Layer 7 of a small transformer language model trained on English Wikipedia (15 layers, counted from 0, width 128). Numbers have three digits each and are written without spaces.
Take only the direct path to the model's output, skipping the later layers: a vector added to the residual stream pushes a token's score in proportion to its dot product with that token's output vector.

Output vectors of the tokens that the questions are about. A number n stands for (n - 500) times 0.0026.
"$": 617522443362733380404564573635440426751440489500699508322745507609500500519353526527356659584325460383343455440414245307588561433420327690586465859345514433500588405779476475595744497519577419518520368475634482273430614322584546723450549621624496486476553588485544415454477541314464377270719397516363608511409824534413336410375592650679362288447527588263433496303577492478386532635493
"up": 575415548461669374211470304337583614654479359356599620573714426519629609353654627234441512488406553491520415595236445666697680358294424563626150653535568442504546530359204454662537649657585566548593297543531326673604632574277422523741316611597550470634500633515445500561702424454204305285436513571522660540416504540564527617432351413641521484213448376547512339628447388710493556606599
" are": 506576425466599566368672576681585578692740516331628510287612291434429353425384640351592579621463576524568532287618497482428394595425442639248444524454515489497312481332509536528788399400469683377594393610477477616557445458365426563503456682483326491543385438507514444347490327500375441537549443554444497337309342320442401484405393487643273302551645490637550380542699664351319583449399
"ember": 325418828412766294693452585467551602327279491567555224504399545721447479644642533633721617543578392758319250468334352354580387433689380378658495476782445538156346304901572522437257333495474784379331425788612500439691533564392342441410400495671529360513527457395801433662412745087381371467341593392597579444402588704379356371790637469470553330591511568436408631752636655655333737611220
"ess": 574626622512952275595766609560621716774531457141820559420441406484707343583469467459609328644607266582185468405488446648521429388467488516659380513414624578217399453620633712609378398542340620418553414736436269584496471464306355403533500603566565594275534623748553616765454519519573423646643460526555676592592579441450439512437360690635635434302470370607676457583393769268592378653407
"ame": 487317660579812338240623739529523764314618430648767481329270559477487516299509458379335542462634521419551771542421453646728514750751411626372380491509580382245509338468653357288852819676754712443490370689248620494343429581373280772632517437620158506577614629532436365615551678479709533317696431312382437565570546276599437460641462686555642722500511386504569641206691693765380341667734
"mer": 455658333716555452446639340540230394334486647567740482458582453479763336504310482426342438509746309631509384687379356701402773549373600317190428642487728404067564561565154374670674638469539766634453567676651458350508284429530352521969427545602436231432531504406657545527570536300266455360455620602611567422368625407618547492763531562538404491486495572524487631579562689602400537726290
" Ch": 455388407490599583394437529505635445546629432526449477558611583454708534498438465507679392515549360630557460540438535440482636469588612530568541490615523506586422544544507383349542496459356506467428509446454555594640407512415479575592528515497401396534427444454508554515555432444520291648400484545561338478452299472640391353563330389508516554465562644502510451590407576444530448493495
"ound": 335107752633455314443569750538463665590515335403550332295531365531513484518521305401392728336559278601334650574339371737641491541251270414530538519391496379463567660701555358441829613571547682504624259762420297741491668345648356428626478271738544506661532717649676462671708407330402647384381432304576433620356620839546648289412782610804539326405527419441555721782734789776347400569560
"oc": 668600588613401374385182291629644684500444536515562794540493533353431400678560416490419427346845442601549497159655530583674450419503482461529371446493431398392533628462410485132409437473358686489390326705533272716415757406581475474735744524500524572566615337541440755664511569531583551454376516359525456667244473415572493417340608399504579526516464504698496476609402504586395324591504
"ate": 568511446538359357634547611661504667518690658833806562412298687400635452557702515456479373465568381685599683561576386544348542666517493714567469636436524569213634311515434518784480460321643660493439497639570288627507601600456554589527440441734424640465589461750686595480420743226463567450644496650416675637531442333508582529727527235735416496574536440469541548424401500481486417683706
"ical": 642418518649453340383758423277575597537299650466687531303534522573317262833426816433223822505504551597482519257522496787590585218586424496539532455392556543446310342285456202291333325505525479339443520811504233605691648671479726616523405826858333483346572604730556720377460613500519441544546668345573408301509325473349547314758590445462333658817589621443430565293547531483557283668393
"===": 349535634632547416420704558723649468627530508492626395628675551235373436259425883360500427516321331444544380484560636487459549460386558710333578475354594467402343455448573570577449384639682543474444808592496431215530602445496432406532541438530487353463411775571683679389395251536433562363335411436185594645201471398431320431581520649582504540439471779452876609400747516488700583432679
"ric": 466517437633379339331395094546340628438608433256592702491471439699500475455649558392380594604760504768331649216416175621323437425472564338432473582561709667419357754372602265645827332541586628425347275638788291584579748467548677539716620399407365287422666582687453505582389630436672509200576566519348127674186460604504448593567536483375309434674431544288614565479488315605590458513496
"is": 620355510469396414507458614386431584490489351387425455393445618510503465724580455707719427668503494604352600369479521565353451496275616542474521363510544466514476426391450616553431536841473521568810478593443447414597577470456454393217551504762525665465504627571679447479479525519555528448592649419633388455594432398673631289580609690433630466470488453677456353484463734723392409692791
"if": 477683466405681379449277572470388543627575254600563693472586618432404576542566475284585609492463470394550212479599459565454437458540560438455705340467530534492435399409375344511443573661415609589442433702604329397624500562520437460496407728821317500325549216638341805824787700683299747429361496482550298608533384331529653203713610298563357298644466784413696552338197395439450508570627
"uc": 590439726648645368194492388564434710446395566504787751608524281408683623662485716634322266757594670481434496359739421543732688620445417481427474643476612612311460818381439369466574504758584485249575466712488441510446710557552191601723527384754530479637655500549377573530521557374420555305411763487779459657412504580504532338617496697746639660446485565565455431638349487760351602541531
"ith": 458659264862443450483674758676477698609386229548568623378453342487530546491655473383723364660576564563612573473397356604528764299249371449515616271774414441390540605598212409430604729904740527378669240688465285207492381175469368561588471542693439528409353357615672658505717438298559463509678452557699338252391200615613605586500587406855689464632601588450589819530400541602575402531395
"st": 777599273492568538291500406468581504227635391667546539571665458432604301543435411365442644642784396509654437581500388828626508353527552504475241524386511557406542580458302392461626466603434611374463340625347296532598390466444632380531305472657350227688771638617393448480570539552626556519619574385752636283251590496383711452290622596563666515714454439475561693618472692576500409230532
" Un": 573281503512706579638385593393566517478557520580542416411415538552577578581583524497656623722683476710640520521393524375406506333455617684389448588561457675636468550500312586543528542476375596455398516488537614638536651467535537581547522463537553391399521366526525648252446495334629460431398607481622452372359398497497390417623597432539550228474624573623509478483593388579440523592602
"th": 466535395662500450458774338623384564559471669427539343450455371334320523600222155314652391524717496514595480611385771575358629237405485381452336512735323432642624541464394258525559507679373658478756335516361306750522209386430440523426444628642391410548626557461504533303688315396465631620756648466240601261468385419556612432396455439590387512729476679449669587530564560426603353516585
" th": 581648429394566601525466561551659440631428475490424595497532462477517318675524508428515463312523444482516600500370294426455431646475463441563591556612552449550579534484521440663462438713397428313550540574694448577493405526538362556500519681449415438553567441434589538546461602535592460461471594636399545432382542580568465391390311565590331361486642444457644489406498550520510579529478
"iv": 690650871536382371381614430483597491575513215325474806348817611551341528371631565496541537545644525551246289363713419525438582599618322523416342525607336553676476352376482407588559770632505602345539547696719558414579361596461611453579692421768322500578528393571234713483686585431489479683247504307518398682439446467524539438537545219731530448395462377470508563361324549441467374424733
"ov": 580599541228746411355432683546210570302704447539557488535443591500481528448586549507354378529556579575500307400652420698496447432710550466504587451401456451480374523760724477405622542709541760421427398793714562514481900390418470418596489517569631485651731290508359571603440625399195483435365704158491638440350652340532574512646266439735669388317481484570556429277679524330229481496474
"ation": 572228419564453394496598531624685593339789530357448678430473744430492339496687585475526670455623475486644555360696572694369764289468331726500306390666369671378398402528643643672336299299801476789573525641415304629485610565324341523614624504678344606684613595567496529500552526410482549480434436363362674311431807512686559565743307534739370373696576441419722567408536451488474523528567
"im": 555478489591768454465462539610585721599329289514596671621629442479401689456620456454531422702500539517405217540452368612399426479441458514548307470399483464474561552526540511577589468541675385541571536838603479352383604486053590582432682530667589588250543553554273557549515527431549681544743496621366338224470361290515579521541639535727535460372478532513569274679421411745507615691647

Output weights of attention head 0. The head adds the sum of these rows, row i times number i of z. A number n stands for (n - 500) times 0.0011.
o0: 444444567582597700539424456426362451567575464600390391546633491433534617436370531504632511662695522678514466505449583608425584474603787568631522687286505430478556308596381544420455305443523427538482470502351473437630615341523529488572490560412512726642657558473591495443401546505391452684617417375597354602436432532508374574588465552520567333432561442597618535371479505634525375519480
o1: 654580580477656461496495405502378345368373476648373610296524624405545636455518796468572584722514521517429460658396691670450628453399604551397626418506594485245489359451572447345347346468840580608609434432578525653288567397387431516431468475431356450360575596622556293521445447499420546395393469389544506486511286647316423493494741538350565628564353516561646618440429736324247449682320
o2: 566409427213674349456547540617677729539241674531604359418400728312572482322589444418406677445441486347630401535343517499494436585380502372505521531652520548260617604708528505480445539386375538468390679565563694383512681543514521430599457301558479346543684496552537564381566836602615373246463564647367541500573381552622382504389269555533380570464596480599508360544764571306293389318360
o3: 581514485539578458581343531461555648394637571614481673286355629636481503777586428396724341467470466601486478590546588512628248439372419458510585495462497484355613458455656434698475406490715742371447313312495404565535541643392416262639629488449562320576431549598344538542514394462542435365431452499470467306562529514251568402341382586456482550344514634426535602456617515533623611418486
o4: 512571517490483429455621794691592554565534453535509581494659586370511293526518483539616398535641404449415630526294541640172388548462266658620265574570488510460311476576533679468530712589802534486308478283508388286422491565638628655462397559628557402588500659463575448469573520518444392430646470520396389373478416564571678672388491641488401336466566471472643553436457500538682425483489
o5: 506641379573510492434355293574505577514614472613312486374597456491522585519484386520523438325275647497343493569701483352754442653422481439583398541533521351481462621535440350512569674482482608486500381793467549500573585475496519373599588587479524446328341469424436608495467282468493634672588636706381516374546699485482790398467313454612616387483641419613393470528534412539705577469640
o6: 468367327340618665803485692584503478297568461463646393441417525621651542525515316535572717318586672603704638657628525298372131485625325518628533449691433731543522507448727458624622390456498493375570703383418604435459368606601446323452499603507311607481355542466444489571341640622531486581546618489512300541613553610460565705404403454522671458379428359539463344485359287508578547524429
o7: 595515399504368380515579305546362432519454425732383283516365479483471662365418646256347614640440528337509257573447452602636666385257491449379543594556580353278650527543518472336501420510527592494469523575494520409309368475352417479544415318603556486498643533719399552386376559546400530375437577568475644472429500596489272632429478409597585576668458455555559493472459560450360339614445
o8: 639347358444256441270372595569522493864471575604552493701482656381522268446496424525447495398585623428462444468613386587336514525525443587605376589519419243560571411475536818593586389636614451404569525412331256266299480628603568264499422368543388308433569451463611511568536608742385518558594499592429370469526391597349706593462508460463322648739471378518696440570289521572448649546533
o9: 367465530579556551492496575420373334549560367480562545660416409542435494597418475618614386569383518500409461228590419568588463622614651548539624417410418410603544531489519388544396431355478541599379426543748627624853568538357498428606614640302501581403339447352569476442529448445542404611523728514568655560504333392392451528668592494547465621538265478559377634470356565516585679385568
o10: 533469476325442529648482693461421475533464528596601573584548518571678183453652467564410518460503631519642764402523541202286249630553356457551505442408554599582569527450608600500565526353688488460532640431416586546468386455518436404415528430453480394477346465567430556540422381512442473459355528398535529483603562463424696462445380533385456601571578474429469292518633384344601555520363
o11: 426564565574557477333305371456455534612436480434560484386552362621434603678602633507338492536530517596348433422292463527544467248572665507252581465350399684552463693455489417483386542570345458604548631522440412596470708557454435518689460343314654517584523416598404522487295320434600464438395574765503389568433610400377450282338386418477562545441465356475586538430567595676457404504567
o12: 453360469407393421476353354430628423463497524482629567700604674638484482398179459562629440479602503797530504498503496505463503328619394514533498549569341351594299334473574384592516337456536296446558324479263417272439594451538422423520449468278455617547653440487313439429638846503346392642298453337701433494488492599493551540559393444607418683604455421544568472617556339496519562434695
o13: 543489479584489554459532542616454459494539566419436534563469349554613414308432691652435491405576425425449339545475625670607597511585437463493343418747451614465541513464341541323490748545638546515386329408450498494499473511398374392564368532546719297409657400412676508408528517557396580465392552437498475404514540481534459710458627409564389593519315555546310627486355586581576503367593
o14: 504532509540655454602742593230368532620611495475404370659503511381463463480597260293473500455569321374513674419473438507618482691389661488476511660525432203424599589795320611470445529374466462614209555510627649551739617577489563573454495491701458498629484490393569590425429406429587227563502545761349471599583593327359379679541570568409416374506431524593459353431496640519475568449553
o15: 403499445518621595612675498516613545446421379316535496354535419396448703535473489403369675424382430430432652561471685675468611553471463497485585492542485754461364366456560431435488518504353471589588546608516559711443509584401579656439388543500466548523407486615428446713411537547587545577524549368622693507568420613668363386630565559535491543525538503537500562500385563448437388750479
o16: 450440429668522300451612582313380453387600438563467426670517576463380577542507339337514586426588587500419378438464416658373689425457633513659445455415513470604444415460521289384539320357532388505400485409595591417464578494396676530386421451713282600632515625480480403584510460627439463462529384531446422447608505625575433565464599484642527451514712399525640406568434671484477446605496
o17: 504483468563571466458604340518593512401425511582357549326575533656536606616581596433483668431428408437324680662520447598456559674505609498421516436605493497499393478470593431416468525547422425611490575526509682572434454656516548548445409568677225497434359542455469374448490467581500600453629596594407455554694742555489624609526587553458556614601573572631494421533340529623368476654571
o18: 555424513608481371452360369410516614450700494533554533674655396625341624509429596372488260520429646455446591304608483466473620449371564601416270619268487755648475520463401474340635587458484609566419419646539622475469436565416677396727300605651513568635486598394325573482770208561534567438685637563552603347375566549625538474599445482601633521505689531510423569586438508551491504624655
o19: 464585617441663439534445437657429538626507586484510422608313474570518498528674583415525510362306510517502408480532516458492642400561527244511579548430619175656567663478602553433518318520651365560430388296688408415594332584548345489244566530780553404520563428468487615581395481565694792592621520700557527633649325558182512473428432506595495486531422498446525436505477418450586352509464
o20: 569739464452438441633665629573649470350642592517544470614589540262485427549527544650657517577506506494572513609444442410586313601384510589573523577358654468522417472425400421503384432387545690512591646520425700431352604557506544586563552475316444458543551469552418438395639402542432453538386393404507568609527438563600570509393620536528581531319547496575619520413498619323506516472408
o21: 497527482391458410302266449498290492514384614532492363487431462568605477596642405601523550580550561504592396555569476519644416432553574402450578394658415554495721579515551524513484317424522426639340547523543591465588422391342474530423404398576489599613537368579611497336521454565551446202417638552630476606337427545368264587542546403540436422555375595492539460639608644382368559530527
o22: 711476418395487511495740445610416524664317391513534469456495510666500419476506448380434445557497565439502379623515337470411548402483250547467483595621432467564639469519606484429750475686651538504538614528426215391328237634517586428373507512699600434520412508510504498642623503639533560437586375502408528453519460569534540629522446539521397554570384578563285616460456459504444579557400
o23: 541508451435680467532483500398418402575593608397420590665425422445339560323369473621350566383695566644627478382267438430493511453548474459540629361585375764485600799594473363425478586530546438439489496389490617531722629485198272587637696592240618491626541597457442516453622622418661376580417704319567511281438429411670386560395492511576570606571444382581405466603616432429497342223636
o24: 403636512369624594615677618579400630459547418574603606680524615347497404460362540522385553470599459617517601376517410468335497371478298538497471641311665262621363651484657485510633465497317461413380591343469515414548324599639475660402325652281405764516672748471506588462535473412601337539301633284509597604463413259625599613553515594686461431346420437724490481287488512525580532643565
o25: 506292574582616488502543405374508572615363549466528457366485744580349439510413516452654398435411310522560457395392615635463425562548321433585579547437419460441487448606555341523609339279579356606385390517514324398444473383628633473518566426683495537579480259666517458696377559443519418460518429374503579539400386439408394381584435686397468255546434718469474538567685454568563456570521
o26: 490745579300669469456398389544476536649338502605363646518577571560619393625518393639572439462420430629440625488517526587622530467347375605252735561407281068520349496366594654543384480694558549398653551540433380441476481575657434644322453518383454451346561455710256546304366633440587508386454588445397434588602456505267583503618527638411541618483343417558497511370409390424423542654566
o27: 438596530539591552512540547521664457439545520455447475447485321468415545522652522532670465358433542462659465506433430547775366328415478322417602523348537509473673662454391486462387382537578641433494606561502568457612425548500558577555619363630534527498482446616397574453401475457625604341616592404445320438397356500427395519637568359602651557364409518399519569605442421548530415500556
o28: 380642525694297403453695446506573480408524402395524485422353536481443620591582492329354474425405504381250406494459658591474596402477208496513374517637404355320190413514548412520604543590568390562652607523376362658275548474576514347419609581490556269317537510460531347655419352434471474653200460781599707473536477568316703435507524573339403669616458461585692612434334633476633511374502
o29: 533420340541366356398564562704477373522599454416471444533441384490479445506549487413408571629319652335539385246401529360431537587435549650491537525532574502427422622573648510506571627478487604641565599515641583402438305617526687506460457436797478390423488509400516534577537443568423422475456402686551611361607360446697598427478572395389505541593530393631552325636399553351441468452618
o30: 351563395612437475591473421381547312452513513133471619508512333557309669482617457529602457444605520388483580422551551469433646612448359269441516492478351708503575538490558587279295548542580487533528604546516576646414510537491336619490454466350696494500428458445639431466621480551535519501459736456576536315506446511462383395394581502370344748636377495281486553556635558509524398501525
o31: 435519605431468572470491533510556495487446550579585543465482517536591347498499570494547459585442478463549710532451399386330496470521508571378486594547452687588471494445492571547520579539484386402599508491459521419343480485729457517351585495547342504407573617551396433412512512441444584481603458467496475500551555563503617608478517528471582583492624486416648458510493342595342460629497
o32: 548548318557565615463465312504470533660520508449396295430411412550522562529379467557279567414576530500432394647452472621699399303495416406391494419583452594536553474430287540447412634747348527392655433414387350682580387569461420411554473595526523314526498526368596564525417425440545615547341656504329351487487658480581544634489411400652600613510658439587277458534288532596626447333559
o33: 500541521394490466600496504691481531439340518577235478408545514542549504491492453635502420404611455508357329605458586380367600565590341514353407449654292466491478621584405391512634796555500484444556509606570430552570311429750455677479535582639540551376564515572693544329454674454477546442599473383372382499508560519570609604466411463329563339352398608556366345347552429603574532501474
o34: 595672614516630579511428578528393445444416412578485340477485428502613552657495746467376702409463612453378331478562641531346506538644507618341433419500574887550469542449622499596598652479550643563590712460713484492577534436443390592526418520599699579602563558575538410529499396521426489348480673415537610478473482591581498555643367342388485610464359580511525383284416596563621447692336
o35: 312180566671510539545487554669715493284377506563485570376405531682498425469519414654575427352351450420506457534477389547372539589702594525555651319611499795626585344455334361535485753318510633394452277482591721402553615478434586401470563535612556617497571526557551489539432522541512459242521508420471503495525538454510433567563688438438442528484341485430558504538502594494529473567472
o36: 543425530412633670400416498368430370525609546747496622578466466429474373609546535380579479536559526642554402321382367309358313355446573510478558532632361612604464586560628529531570434551558451536708518461583510497745535381465501560559519550365387552573350826444450601400521542449394502503609350513617389529540453505563427395337408522458612409498532434421514502436587409324387428430479
o37: 511502444366558548581600503450439583536377606460609603534448450488600266422494557486604431531655500572491590357631438337177418515609485506459444677566406474547447479452541510556594440400459570671313557512456408507522366536479474569587414543347443510534414504452656462453506432454467417615383446465582643603653382570404476585294428526577384477431436552693533501464551552513349511415379
o38: 365324543643559761462648588503601471577710539402428613364494612287294512443642372445521594462493355552521719456488466502328533468539404507499617632504489725440408527670511686465457592485461515582459541480493521567730638411384593689504601463499628569536500674731498508560336418506521377519499424530591434445436524427578405573346527640489451275447347543408675440556547460387582259567377
o39: 589537466641399299395285459504400308368481427478478584590662358513542638684402575376463575408515683454628484514505458452620310505481637438493408338519510659474440601395539478355441608560434459411516525631447665596476535572431248421460545556347552495511290567267361383354533581434317590619592541492514458334545669477731585489540471445505502655473582489572398514521444340601519536493621
o40: 509371325601519303504536350565461450525462522560571452453632551544243528472481399468389509521316463436442363483482282639665541446455468367566441511268663542506645432403422343361396420430380537517206538579568671531476444550461677491503352431464478600330518346578513554536506536530495607288458543587444542549406319393723528329525583440734470462513553412439392629510589601466333518575638
o41: 475654379237541606623436589370412593585647420509524464810426433528686447400374451575637644723700535494705659456671558484613599498655646441485614531592476519696494600596656510565540256400534411589303570456430524433668453362516480376427426590329437610557395503374637652514617407598593359753535742422556547658483446490312385499641470534475417583568510530526502546585565506364400686481407
o42: 447665474481473446479477601426571603616434463341528613590588446531528534631443462342496576435649532317548582493370513454409589515448562454448344545443569524626559407621431566643539522489467412431414402431629463454685527579582312655488630480660345658681518422441444522626541543457621499607765488567353486642472587733471409526484429561418476488498926608253484568575589468582661539390429
o43: 505400607545652617542563574303464443457407355670551538553408434496516528454416408470530533564336594610550598295480438520511532465408683587483668501370619469490577443452450491641410285361469445449546484415647549662652345326499509369253682446517386538297587521632476427507455539424539499337478439387513727450325388439584377614740620528422552477361616563458422650530400471506426467519563
o44: 524342478602268410526637469502590488465550485462533432650498451698515583432448498581340520567517355454422386451472435594556636546402395572537409377552608656457460382557483591607481587591529385585495532371526391670418358557445630343464389354556571429505600429577474533475401586607347448591348500465602535396488589456526484547593536514477421502669548615448489372566289375503497385494573
o45: 681516536560530613429556553506414449486556345646437401704514575424500536551360585458542509605450509394421455492501576644527530526426438675485450524558421335431489518714491510455634544617783548476535471581521575470560499426384505526509602453571647535640593711686414566380441430564391303436479599450475574243350488495446452630648499525402465484545376476552491512515454427648615535581413
o46: 588517595465559380281411572392538414443361608460330773298494605331421490315649270506473454383387436513509562468337408480549451525358357438440554603664352416359639446355322559290380392516603501582357467612432649535472592438327485629459445359610340229155548471681603490336587480422433705265422685600347485416245458374524511602343589529500547446464409477333468670549332562532399430533536
o47: 481543468309627639570558533426494659350680454383478388587486605340623557256523443401553593461797429591628502603591457554551614580419614397516504464548336404522541333479561641444502338469586451482495697426412545510578534436522596453412344563301441553509642528419572348493547581611497426648650516428518279540619480560410482534659580546450483470504364502591595408480511434554523552640496
o48: 530616445371541526440548577409398421541471517424529473642512503654602482418531613753577430536567566594571476390441601412620551487670416539320483432468363633572492517494409440486432628526549394504620570613500516574519577419535338372514588506429479476467550330599570414369544313362545589553404579530455527516284517452348435564674460515433585564566311572459299569562495524636527700348437
o49: 469519383429539616541557528601448406403533573460434593363608533572671389213414572534456612598567541507692736613575595341535634521572538502299655362482640600414471615566422520469418703468356531263601543453441710538524403510605201535425570388394290538417573380468414356513520578447507480629256397394456508436619729350556479529534589480518519627449518574728443392577508543429363515487508
o50: 373604556304395416420525578437601553462378571430396519471496772414498450603562294676521560526499446547549583631345411465421456622597507508505528593535388459386697602558282446532423683472454531472438483539590606473605712583324355577481682324343515291490577628575576368194498520445519568431450537508271467612471539437454420568289546555451486496399431484413613409381553511648570548481301
o51: 462561637448399595385404786398581529661492443329539648619534497561522419616478574587647444729529434489544786383377521487427394500532393753457545589441628670456423383575572686677490344511599281550482611386422409458499607519395459497448493427432462510404519498471562338494625576459507414652523432451498475549320408474668561473578443592422361534543622483324641633460462471414469425441514
o52: 435440549403460581564749656713518523392524536484504517365479577461697445226469424702493394603576380519460347635525452416491732559392558559528450526573640199383438391630591550471458536641532631494496576476536503480597518398691493556527472425382664445379645571477625535297342586633403424565335300516530526492713574575486483512400584559436462348275441462749502289505511588502407528342584
o53: 459481530607693506448275542482587557394375574490533652550552385676422484530518500561513312422438587679400558381491490653430574293718504584379559412565445940550373552329478380494521678653446476529552493464448454507369569549505494425466443476364543206531515693513499548540591419369424599457668537440346395247391414447592600452495433457502416691437416432518456652541421529715352344533547
o54: 480571555460625542559536645618806569278578552422580522576642476391474550520545767558671561427441384552429644507418516597489364572479590553606395363464713633562502551560415475422407385486627574660431441400670747501483645495493622678728460452455363586636510602589483565444350401647546540469588712478396359544491537591370467462403594549592587580332614454466614447608625532455466330504395
o55: 289422382603354364530449428341524604629403604543459696448509499790544311460587575465475439615573551426392469402472379565608369368736471503357306514467401774576708462474521347458620657432043509508198396664450628444623462483450475524589366502389410456323522443416589545274638271314469455561413380804550580622457576507740562640330389491500423559433516745634365637524317497781410647332685
o56: 569587504404528487422462513521361651726385459523590582480424553264500169626483315591439527483608513673660463549446479505446312567389354485530532492737400462552599547602606541568533394513484566417360576520530380516620425381490573519494413516346381412359443559374728450386614516511550378369458607483463515723488337396450543536467554469485451489403358593433364496500446505361513728564483
o57: 388568405549575667719592618538511593579594540545561600446455384505512397747655531553595503503378352556489499609429434576615384538541667439618701381566471638469553549517610425465515399338513536644525799454603645634434403653416678504566404537394394412431232435438568512629369474588530389486688516556471344575669455580511575353466577496457550534425549442543538457514528634405349554562514
o58: 530487485506696552526481594354501464496535526614570495622397498581598487457431604440522564535376387423607587393579666449638409497577589478455601562368526472473386509540461486527399560423665457424658434446514530502603515561497387413500725541503534467549484444438368568540496435446653406519511534476483599459542468511412426531616511534476532560502552455480366550562555544470508521370504
o59: 410424430406432516644321583545362566645509227429673608704468577414560414565323349402416506589408439555385712322559699526380460654576359591569460561495437339558563397435663569400449542524380546576357498579410487420366415505307512481587314446497655336489581432394555608607371418572402353484424565487683631625360418332425469528565462570438352571622424338448438516470457443477680509495349
o60: 480566587316411281598622464492473596540459532565452557683405517493425532530468381218404369517475454352538567537467710420386726585405484396523371677625567043505565528440585646494563549571489416514430389536521381476374255692414488591421494456788439355549660537524420629545594469484393674618550347585574614527474452473386523498447516489377370534649468519456419442345486360636589546448395
o61: 645435609609594418425575437566456535295492518495344488228480491489456636529632382452376308382401452451465470673423546351572516570400355455403449362772436813395366501466350288496519714540543490577545492690597569659444559507545572504532539547736385417421413468620476418528539447482503569367542473583517457420470598396540535575476441560440675342458379588461387531486536467536514544542499
o62: 547580529644485580443492547451410483571598317505410629671469347598500496550512578510575172670548571400510567409452415433636349581391410432482577425527486700567469609599396557525480528532776499446550580346595495702591484440460620371608392656499416570544345696365545394533606345478554333444530647296562415551502493421260598503634537642354522620635522609564583460543493516425624672467532
o63: 341421657584441646496468623444692576507667392242608438600574450394498465631413370551721538592386457683448772584459667514453506566746508669404645690654390936599385457404341584572409701427464341677432685635545531470611689465407411479538541390514425399468577404552528430619545304500265335410478556320517528481297567367504267413708581489312478464567625615393669567470395578566552415521455

Each question shows a token from some text and the vector z that the head gathered there. A number n stands for (n - 500) times 0.0079.

"op": 557416436394466491572461342702467307492518643525567582493444560473379530533413399512425566602462473481475652415462570538511538578562581511426524463634562474608338608478430546561562453411440688
Which three tokens does it push up most, strongest first? " Ch", " Un", "ember"

" and": 614582631421750482465554589413545508403502621465491534519395563559530600555499550517334597434480480541536314619468514546420496449447449629605490495455558678505484600410628539440559425474605652
Which three tokens does it push up most, strongest first? "===", "$", " are"

"l": 537498501487461509408443444515570534431448549563487548456393557514666441586500535391429396468490507517468376529717420393520566545396408479393503597610598552575462451671560641572497419424381510
Which of these tokens does it push up most? " are"

" in": 523367442435521595362457491667360580445506597514523479538473394539417553581555488563461500496390514478481423458481584466544536535565430494542492548498432576432508474593553480530518348466464566
Which of these tokens does it push up most? "oc"

" ": 533420418489412528553288457674434500507459557491448540608467320468551570560560496546432553426498548462478586471469487521495605495667516512398549611643380567398617418544514467566429277546694606
Which two tokens does it push up most, strongest first? " Un", " Ch"

"ed": 542676575549595402581455530493489465711468263333432356174614632476489358753544681452452360333509295636559513502631357402613509534483253324474479474559642549582423578578775452337528379359235417
Which of these tokens does it push down most? "up"

" are": 575537305459610539498368519673382526567412617570511576503361397383602410751521765520616556419498514496398622546486586395509566461586358644468567519523293511411517456276579545569564328531683500
Which of these tokens does it push up most? "is"

"a": 615623485438479506333509509402226659490636496409364570447550387482566397318565538506626471388568582572484489510493506454363438445447503491594495588478460579530699485571402511519397481610420635
Which of these tokens does it push up most? "ith"

"-": 596500428425431533394527432516410622350629528418357494529531527562394440532443573527479516376542512481535470556545515509352480416493435492545468588594492509575532462629470458572494505512477579
Which of these tokens does it push up most? "uc"

" from": 522452424540584555503451511486531593470383625523487446496527510410487512622531602514528520442460462468496355679532684419436473513421392477420480322368392517471446543341581619492541487415458600
Which of these tokens does it push up most? "ess"

"ou": 351422356542594483454480630596377492495525546649504632561562382417614391719591636529688585415453479447520567380494511452456422513524526552455343431464275558421552394506556497577490550533512376
Which of these tokens does it push up most? "ical"

"al": 500588594583564478565416474506652364438613587529340423638370594267513595619426577503489361631607466419482394555648480521321446448480390571538693608608531458585535555448534337656507581505570403
Which of these tokens does it push up most? "ame"

" P": 558537506481550451413521412449437585410528585469508489524464473635496483412571495563363450574498475524481510505493543469519478615478426472593452503477486502399504527490512446474467462574513595
Which of these tokens does it push up most? "ric"

"b": 540399618473524539353492543502388475504454604508598517399471567452297499451478608505497412533567458580572622441517571484331339533526529547517618486495666485657493609392387473527373430445327617
Which of these tokens does it push down most? "if"

"el": 482436590511432460595503516522512406488400461468507522301533585502405456557436599517517490500614436596620581448586539517373446490573441465387556451658629506628431497422501489518380385386348544
Which of these tokens does it push down most? "up"

"1": 443389361524461533497471375561446479606649403477477381483426492347489643550489406508581455552512566585482569444433421584482350432600694509409437539558460507550547383491403447552505533614551543
Which of these tokens does it push up most? "iv"

" on": 510434450363556359548407548271631517519416431540451455467435478577574393465612505699355359575642482432298391547483573472598566685461383253725513457499443767285498526469692560405501348486540617
Which two tokens does it push up most, strongest first? "ric", " th"

"==": 343582408557414502549522549570504453379514438507510526473539442578481415472410555447588507472485594450497578469520385493462531529547481383594413494571533461437539396637658516466555595515491460
Which two tokens does it push up most, strongest first? "if", "th"

" f": 462496557477575449530429449432552409531309486542537494393493549452518389625540626461451436427555437538513427675560581407502472582573459431467553450488511637486419486550652497426426483442480504
Which of these tokens does it push up most? "$"

"av": 453491687374430493594475260417457535572459471631482561383477414527506433457603565492421374503566503718586688529534580407526458479520455393576536484529552377550559546511515496477502381672390701
Which of these tokens does it push up most? "ember"

"s": 381511623530562367583560480531558505450407612525518582349480645424628442622480502489746675487586467450523486509638491411467494534601518473391431470599516540597340394563517578533433496425527473
Which of these tokens does it push up most? "ess"

"er": 344242618327505570412541575460499495451620431487562461661625376470603457585523235435497645428475611524583557347520395464756403556382606402426305464487409487451526463734478425463526578494422434
Which of these tokens does it push up most? "up"

"7": 464469531429588425532414749395590401764627290557442412387341413473622536430516606374558430609453568480445398328449483537485538497395753420396594565637375705580531339391403401512533430428478513
Which of these tokens does it push up most? "ation"

" c": 453568457588418574454522524572468561365501387492487509506515496507545445391412498584500530521469561473590495545523435529460482504550462538558416534459524485454629507447567544473472478518531609
Which two tokens does it push up most, strongest first? "uc", "ith"

" n": 474503548504421585664452499541574393507499525505511614418517510576434620400388531463449504595533546479496436618608375678302609616486409491556557492584604485481478470446631484552453558461510514
Which two tokens does it push up most, strongest first? " th", " Ch"

"u": 566515450408557421441342476485345648690254375637549602518236721395589180788514703369500418277553511465398615525566414405718431428466447314343459320440555485544559654626619566310518225408446541
Which of these tokens does it push up most? "ess"

"an": 598537299354683473434350553660436472486424622619464517459439438411615250791602716466623547415544401525406599451591649284527503511588252513497452495581336640491363404306613534536579365539600478
Which of these tokens does it push up most? "ess"

"is": 424420456424588579514494439479515542516466566611626582603115553421370394347444495460587501595448533483431499385325517745676253565554616548729458517456525586481562488560401441423565408665399623
Which of these tokens does it push down most? "ess"

"2": 415495445532577552608313598447529429678611318453454536439529440456663515414508573462600466567505595613566564394482405570405469558449553374393525516593434569486599375392547501489420434552530589
Which of these tokens does it push down most? "==="

"o": 226711706686667524611443449461571380306462553675583676492435558243567378441507582297707522586582359507641581427556419429541389686462477423552500435533584454572555582464599534474504581699474533
Which of these tokens does it push up most? "ame"